Layer 2 of a small transformer language model trained on English Wikipedia (14 layers, counted from 0, width 128).
A neuron adds its activation times its output weights to the MLP's output. To switch it off is to set its activation to zero at one token and run the rest of the model.

Output weights of the MLP neurons that the questions are about. A number n stands for n times 0.0043.
n17: -28 1 12 3 -6 -30 21 -10 -7 -52 31 16 32 34 6 -20 -36 -35 -8 -33 15 37 27 -40 37 -17 -29 -30 37 3 -31 16 -2 -7 -6 5 3 14 4 25 -2 26 4 8 -27 0 -11 12 29 -28 -7 -6 -16 23 52 13 1 30 -15 4 3 11 -40 -4 -18 39 17 10 -2 3 -16 -14 -14 3 17 -13 -33 -38 -8 11 -31 -16 -4 -9 23 -4 15 -5 -2 1 25 -15 -6 -33 -32 2 10 -5 -10 -31 -5 -4 -4 29 7 -3 13 -6 38 36 -19 -8 -22 19 -11 6 -29 37 -33 12 -18 -11 6 9 2 6 4 -4
n23: -12 -18 34 -6 52 -5 -17 20 -6 -12 22 -8 -37 3 -30 9 9 -10 -15 -41 -18 -22 5 -3 24 -16 1 28 -7 -25 12 41 34 -10 9 -21 7 3 -8 -6 -3 23 -8 10 13 -22 -15 7 -23 28 13 3 6 -6 2 16 18 5 9 -6 28 0 0 -21 -23 16 13 16 0 -23 3 21 5 -51 2 -3 9 -14 -19 17 0 -22 4 -6 -12 -15 31 -20 -8 -24 -25 2 -22 4 9 -12 -15 13 -5 -16 -5 26 -13 -11 -17 3 -2 -10 -46 -15 11 -23 -22 -8 17 20 4 23 -6 19 -7 -17 9 -7 1 10 -9 9
n50: 11 -18 35 -8 -23 13 5 0 22 -42 -15 12 12 -23 22 28 7 18 0 -8 2 -7 18 -31 -1 -19 -16 95 28 -12 -23 7 -29 25 24 6 14 -27 -6 -16 -10 -3 19 -26 22 -28 16 6 21 7 -23 8 -4 53 -27 -38 26 -16 -36 31 8 15 -49 -14 -15 15 15 7 -12 -2 -25 -7 7 -35 5 -3 13 7 12 -2 0 3 -14 -22 -12 -44 -8 -5 11 7 -11 -6 22 -2 -15 2 25 15 -30 -13 0 12 -29 -24 1 3 -5 9 16 24 -28 13 12 46 6 17 -12 22 18 -31 7 -7 1 -21 -39 -20 -37 4
n110: -25 1 19 23 32 -28 27 -5 26 -30 -23 -8 19 -14 -12 -34 5 -12 -12 -2 -2 0 -9 -35 9 52 -5 -17 15 17 1 9 24 -7 2 9 -20 -30 2 14 6 22 -8 -25 -19 22 5 -24 -31 13 8 -35 -30 -40 5 -18 12 -9 -2 37 -31 -12 -11 26 36 -19 -5 2 -7 -7 4 33 9 10 14 3 -31 16 15 -9 10 17 -20 -5 7 -32 -16 31 1 21 -4 20 -3 -26 5 40 24 -36 -5 14 -7 5 -7 -30 33 18 6 20 9 11 -28 26 -14 -6 -11 14 28 36 26 -27 -8 -13 19 30 -7 10 20 -14
n112: 26 30 24 -9 1 -10 8 2 -4 25 -25 -6 -2 -12 6 -12 -3 20 33 14 24 -5 -43 -17 9 -4 -2 19 -8 5 26 -5 5 10 -8 -3 -36 -18 -1 -16 -7 -9 6 19 -27 23 -31 1 -3 -4 -22 -11 21 -22 -44 8 -5 23 7 -13 -34 -18 16 -6 -8 3 -7 15 -10 -21 19 -3 33 30 -17 -5 4 2 -19 -1 -19 -30 -7 -2 13 26 1 -7 -13 -24 2 -11 0 -15 15 -23 7 -23 -1 35 22 -43 -3 12 12 -3 14 16 43 -19 -38 -12 -18 -29 -41 8 -9 -22 19 -17 -16 10 5 31 5 1 -15 -21
n154: 6 -4 -56 -25 1 -1 -3 -11 15 8 -20 24 13 22 -38 -16 36 -26 5 -18 -3 9 -10 8 -44 -20 -11 -31 -6 -19 -13 8 -16 -18 7 -34 -34 -7 25 13 -16 -46 17 51 14 3 32 27 8 2 37 5 -1 20 -25 -1 -5 1 19 17 -18 -36 -1 4 5 3 41 20 9 -15 -13 11 -6 41 11 13 25 7 63 -28 -13 -19 -16 -39 -22 12 26 12 -14 -19 40 12 -7 -10 66 -14 -15 44 8 28 -22 12 4 -1 -54 -26 -9 -4 28 -14 -7 -4 5 -16 -3 -3 -24 -20 -5 26 12 25 -13 -19 17 7 -14 -23
n163: -15 -9 30 17 -31 7 -1 34 4 -12 20 8 -19 8 19 49 -27 9 -29 -35 13 7 18 10 -7 -2 -3 26 25 21 -15 -8 30 -10 5 22 -1 22 -6 -13 -1 19 -32 41 -10 9 1 11 -24 34 14 -28 30 24 -18 -2 4 20 -30 -29 1 -5 21 -26 -12 -26 -2 41 2 -6 51 24 10 -6 -24 6 -3 -8 -3 -11 2 -8 21 -29 10 -7 26 2 -2 -56 -25 24 39 17 10 -19 18 37 8 7 13 45 21 4 31 -17 24 -16 -7 -22 13 -30 -3 -22 -23 -28 14 31 2 -22 -4 5 -5 20 26 -14 -16 -3
n192: 3 -15 -8 4 -15 45 7 -32 21 -24 0 46 -8 -43 -2 11 2 9 5 2 35 29 -46 -5 -17 2 -25 -5 3 18 -10 -27 32 -33 25 27 -15 1 -12 -16 -22 18 21 -32 -11 -9 -36 -6 14 45 -14 19 10 5 14 73 2 15 3 -2 -12 2 8 30 -34 -26 -15 -5 -51 -3 22 -4 -21 -26 3 12 54 27 3 -47 -15 13 -32 26 14 -32 -47 -3 39 22 -21 0 -31 -18 -18 31 38 -8 -26 29 -5 -8 3 -17 12 9 -18 -5 12 -32 -42 4 -33 11 7 20 -11 -23 -44 -28 -3 13 -9 -20 34 -21 13 45
n197: -10 -16 -24 1 17 1 32 11 2 1 10 -10 17 -6 -15 -15 -18 10 -15 6 -15 -6 -11 -16 -8 15 30 3 44 -33 36 10 48 12 8 19 2 36 17 0 -13 -39 -26 35 2 -11 49 -31 -7 21 2 -16 -28 -32 -17 12 -8 -10 18 -4 32 -29 29 -24 7 40 4 35 -7 -34 25 24 -18 -2 -24 44 -2 -70 -3 -7 -24 -21 15 17 36 26 -11 -33 -1 -27 27 49 -12 -22 30 14 52 -3 -7 18 -16 -11 -21 -26 25 -1 50 -11 39 -17 40 6 28 41 4 -43 -4 -15 2 -2 -2 -17 -27 -45 -1 17 52 -38
n225: -8 26 -11 -19 -21 -15 2 5 -12 13 25 18 14 -16 -50 6 21 -4 33 64 32 32 -6 1 -36 -37 2 13 -19 2 9 -11 -24 39 -25 35 -13 0 13 11 6 -23 -35 1 -7 37 -28 1 7 -16 13 -12 21 -6 13 45 -12 26 -43 -34 -30 -34 -29 -4 -31 27 17 -10 8 -14 21 1 -9 1 39 -28 -16 27 16 23 7 -3 29 -2 -10 -18 -3 -12 1 -19 30 -29 -14 22 -27 -14 9 -1 -12 1 -35 5 -12 -13 7 -5 -6 45 21 4 1 32 7 -6 16 -17 -5 18 9 16 6 26 18 23 1 -24 -17 -4
n237: -16 -9 -37 23 5 -26 -16 -7 -21 -2 -7 9 15 -16 -11 17 -18 1 -8 0 -11 10 23 24 5 13 12 -20 6 -14 1 -11 -11 -23 17 -1 -13 -6 -24 32 7 -31 20 -24 11 9 -10 21 -33 6 -35 -1 -35 30 -1 24 -30 -14 -8 -3 -17 -32 -20 19 5 28 9 6 -30 15 -12 4 -4 31 18 -8 -45 11 8 3 10 -29 -26 -8 27 4 1 27 12 3 -36 -19 0 5 -53 -7 -9 -1 -7 -13 -35 -30 15 -5 -61 8 6 23 2 21 -56 -1 13 -2 9 -3 -3 -44 -12 -8 46 59 -42 1 13 12 -2 7
n244: 11 38 19 14 12 -2 16 -2 -12 -1 16 -19 10 -12 26 27 -22 27 -3 -58 -1 -7 34 -34 -3 -12 14 -22 -5 -16 50 -15 -14 -10 -23 -10 -12 -14 18 -26 -20 1 -2 -3 -22 25 5 9 -9 -36 -15 -14 -11 4 -12 26 18 -35 -15 -36 7 -7 -25 -21 -13 -15 -13 -13 -6 -20 7 -27 5 -2 32 9 26 -27 1 -4 3 20 -3 18 3 11 14 6 24 -3 4 -18 -48 39 -5 22 -40 -33 -5 5 -24 13 46 -22 24 -43 -8 7 1 -7 -21 -6 -26 -10 -15 -7 -17 -4 15 26 -22 22 -15 -52 43 14 -33 -8
n265: 18 -23 6 -14 10 -13 8 -2 -1 0 5 34 37 37 -14 -15 18 14 29 -15 1 8 25 -27 5 -30 13 33 12 7 7 33 -28 27 -21 -27 1 28 -2 -3 -7 3 25 1 -11 -44 -19 -5 19 23 16 25 30 -8 -4 -7 -26 19 17 -19 -11 -21 3 -12 -13 28 -15 -24 16 -5 4 -2 6 -17 -16 23 30 -24 -1 7 -7 -6 9 42 38 -27 19 1 12 -22 13 10 49 26 3 12 -24 8 4 3 -20 1 45 12 1 -27 -31 -54 -8 -35 7 -22 3 -8 18 -10 25 -28 -6 -22 3 1 -1 -5 -15 -19 -24 -7
n268: 4 28 -14 -28 -9 -11 0 -7 -25 -20 -26 -11 -46 -5 21 -8 16 27 -26 -25 5 1 18 -40 27 -14 20 -46 -12 21 -1 -28 -35 29 15 13 -29 -44 14 -11 49 9 -14 -15 27 14 24 18 -2 12 28 -20 -1 1 -1 2 -27 -14 16 -12 -12 15 -9 2 7 3 2 5 -22 7 11 3 10 -24 -19 12 7 -6 2 32 4 8 -22 -16 -32 -12 13 6 5 -32 20 -11 20 4 16 -3 36 11 8 -30 -17 24 -31 0 -25 -13 1 23 -8 4 9 -5 31 0 -5 -22 -1 57 14 -41 11 12 -8 5 -4 10 3 -14
n297: -13 12 -12 7 -1 1 -22 -11 50 36 -26 11 -28 18 -22 16 8 8 26 17 42 38 3 -2 1 -10 10 -29 -8 23 -22 3 0 -11 8 -52 -38 3 18 -2 -3 8 31 23 10 -1 11 13 -14 -1 -1 -31 7 20 10 -18 -1 1 -12 12 -6 3 22 -15 8 -34 6 5 24 -2 -15 -6 23 3 -5 -17 -20 15 -33 14 -20 -20 2 -2 40 -9 2 -4 7 32 -11 15 1 5 6 -13 3 -13 -21 -1 -2 -15 0 2 -56 2 -2 -58 65 -7 15 25 19 -9 -29 1 -1 9 -15 3 28 -12 -9 24 15 -25 -6 -10
n311: -4 -7 10 5 -18 -25 33 -32 0 -5 47 34 17 37 21 -3 -22 -41 18 -21 21 2 15 -16 -2 30 -62 -1 36 4 4 -6 19 -1 29 -21 30 15 4 30 -22 6 -3 33 -31 -6 -20 20 9 -37 -19 15 7 -8 17 14 -17 17 1 -16 23 6 -16 7 -20 -2 38 -20 -8 16 9 -43 15 15 -15 7 4 -7 -3 3 -15 -23 -2 13 28 -19 14 8 10 -15 3 -11 -30 -47 -8 3 17 11 -25 -8 15 -13 9 31 3 42 7 -1 29 19 -55 -7 18 -5 3 -3 -24 14 -64 3 -42 2 8 40 5 -14 -44 -12

Each question names a token from some text and the token that comes next. It shows the activations a of the neurons there, in the order above. A number n stands for n times 0.018.

Then comes g, the gradient of the next token's log-probability with respect to the MLP's output, scaled to length 1. A neuron's effect is roughly proportional to its activation times (output weights . g). A number n stands for n times 0.0039.

" dis", then "co"
a: 0 0 0 0 0 -15 0 -2 4 -25 -5 -1 -3 0 -10 4
g: 7 -15 33 6 42 2 8 28 21 22 5 22 -23 48 16 -10 40 -8 3 -33 13 1 26 43 14 -1 -4 3 -28 -17 16 34 13 -24 24 -44 -20 18 19 21 -1 2 42 -48 3 -5 13 7 1 8 33 12 1 9 17 -59 29 -7 53 8 -39 8 -12 29 24 9 35 25 15 -11 -9 -25 4 34 8 27 8 22 5 -14 12 -6 21 4 -24 -17 -18 -41 18 -2 9 11 -39 -16 38 11 -39 13 -17 17 -3 21 -15 -2 45 -34 -35 9 -16 -10 -13 -15 -15 23 -10 -33 -27 -9 17 -8 37 40 4 20 10 4 -4 -11
Which neuron, switched off, raises the next token's probability most? n154

" be", then "l"
a: 3 0 0 0 0 -11 1 -2 4 -8 -1 -1 0 2 -1 14
g: 22 19 -38 -16 -1 -27 -16 24 -15 16 30 -4 19 -7 -22 2 8 -19 -30 2 0 -9 3 14 -6 -6 -21 -26 -26 7 28 -2 23 -13 3 3 -8 -15 41 -1 -32 13 -2 11 10 -10 -18 17 7 -13 20 -49 -30 6 50 -5 11 27 -55 -11 8 -26 35 -18 36 -22 -40 -35 4 1 -17 8 8 -34 -3 -30 31 -51 11 40 4 3 46 17 -38 -13 25 -7 16 3 9 7 -10 15 4 -41 -23 11 -5 13 38 -31 17 -21 -2 2 -16 55 2 30 9 -22 8 -21 -9 -2 -15 20 -3 -6 2 18 38 72 7 5 -14 29
Which neuron, switched off, raises the next token's probability most? n225

" pro", then "vi"
a: 0 0 0 0 0 -2 10 -3 0 -54 -9 0 0 0 -1 6
g: 13 22 -19 32 -34 -10 34 16 -15 -16 -20 -31 38 -4 -32 -2 9 18 -19 -39 17 -30 23 -12 -2 22 6 34 -13 2 -6 26 26 12 -17 -22 2 -13 39 -7 -9 29 11 -5 13 -6 -5 -24 48 10 -35 6 56 0 -14 21 -10 13 45 -27 -3 -16 -14 1 -25 28 15 41 30 -1 -1 25 -9 -14 -7 -1 19 9 3 3 -41 47 24 -39 -17 7 -6 -7 -2 -35 0 -30 3 28 12 36 9 -12 10 27 -43 49 -1 -10 -22 -46 2 43 -2 36 15 18 -29 -13 -13 -7 6 -11 15 3 -26 9 -5 -37 -14 4 1 -40
Which neuron, switched off, raises the next token's probability most? n225

"er", then "di"
a: 6 0 1 0 0 0 4 0 5 -1 -1 -1 0 0 0 1
g: -21 -37 4 10 -23 15 -11 -24 0 12 -8 28 35 5 -48 15 7 0 -3 32 -16 12 47 9 -33 5 -32 0 8 -16 -12 -56 -23 18 25 -4 7 -27 -14 15 17 -10 20 7 -5 -15 8 33 2 28 32 -8 -73 5 35 37 -4 3 28 -18 -7 32 10 0 0 42 5 -3 24 -52 18 -5 -11 19 18 18 -12 -3 16 -29 5 -27 17 -36 17 31 5 -15 3 17 14 -2 41 -24 8 7 -13 -18 24 29 -10 -25 -13 7 -24 -27 -2 2 -16 32 -23 -7 3 8 -11 55 8 7 10 5 -24 15 4 34 -48 2 -22 -47
Which neuron, switched off, lowers the next token's probability most? n17

"min", then "ally"
a: 2 2 0 0 -1 1 1 -2 3 -3 -1 -3 0 0 1 2
g: 41 -23 -22 -12 -6 1 0 40 -16 -3 -23 -30 31 22 -1 28 23 25 -14 -20 -4 -6 5 4 -30 -8 22 7 24 -2 6 26 -15 -5 -27 36 -7 9 24 -4 18 22 29 22 -33 22 -22 -27 -36 16 -17 0 -38 23 -18 8 20 6 20 4 -8 -16 60 -44 17 -3 -26 12 11 19 -18 -15 3 -2 -23 -19 -20 -31 20 -4 19 -11 -17 32 35 -11 -24 16 8 -39 25 11 34 -24 7 14 0 23 15 15 -16 6 -62 -12 -6 2 -1 30 -15 -3 28 -22 21 -10 -31 -35 -31 12 -29 -12 9 21 66 5 24 -31 35 -31
Which neuron, switched off, lowers the next token's probability most? n197

" bi", then "s"
a: 1 8 6 3 0 -9 38 -1 0 -32 -3 1 -1 10 -1 2
g: 7 -8 -15 -21 31 31 44 4 11 16 5 15 8 5 -30 -3 -18 -26 -39 -9 5 -22 -17 -6 -27 6 9 41 42 12 18 21 21 19 44 -4 -17 -12 21 -18 23 3 12 3 -9 12 40 16 15 9 -2 3 -18 12 4 -38 -34 10 39 -16 62 -6 3 -13 9 -2 -38 2 -17 -3 -46 -15 17 -14 -15 36 15 -40 8 -4 22 -4 -21 -14 20 5 2 -32 16 -6 -47 -9 -8 11 -17 66 -3 -19 -9 -16 -17 -5 -40 -51 9 9 -12 -19 -23 -4 30 22 22 31 17 40 -47 8 19 -15 9 -26 13 -7 37 5 -5 18
Which neuron, switched off, lowers the next token's probability most? n225

"rect", then "ly"
a: 0 0 -1 0 0 -13 1 0 0 -3 -1 0 -2 0 0 0
g: 5 6 -7 8 -37 20 37 42 -28 -64 12 -34 1 29 9 9 -11 -10 47 1 15 -18 6 8 -20 7 9 12 -19 -11 24 -46 -22 43 -37 16 30 -50 -30 15 3 12 5 -24 41 18 -28 26 12 16 -24 15 -30 14 37 -1 17 -13 35 17 -15 -12 8 -15 -33 -5 -32 -1 -21 37 -29 29 28 -24 -17 -5 19 -4 25 4 -10 -6 -29 3 -41 -5 -1 -32 -6 3 -19 -37 5 11 15 18 36 -21 -20 24 15 1 -10 13 10 12 -17 27 12 3 12 -1 -12 14 28 -21 18 13 21 -14 36 -15 21 -11 -28 8 30 42
Which neuron, switched off, lowers the next token's probability most? n154

" the", then " 2006"
a: 4 0 1 1 0 -4 0 1 0 0 -3 -1 0 0 -20 14
g: -4 -11 -41 23 -6 4 -25 -20 -6 -42 -37 -20 -8 23 -56 28 -15 6 -67 13 -1 -16 -12 3 -15 0 31 -39 22 -19 -14 -41 8 43 -25 -44 -18 33 4 35 33 -22 -16 22 30 -2 -10 -36 22 -11 -14 -7 -9 2 -29 7 -6 0 1 -7 -10 18 -18 8 -3 22 -14 -1 19 23 6 26 -46 -12 -1 -7 -20 4 26 -39 3 -2 -18 -20 -20 8 12 12 -10 -26 -20 14 -4 -44 -13 -1 -3 -45 -12 12 20 10 4 -42 8 -6 4 55 9 -4 -9 1 -15 16 -39 -9 -24 12 -41 -10 0 17 28 23 -40 30 4 7
Which neuron, switched off, lowers the next token's probability most? n297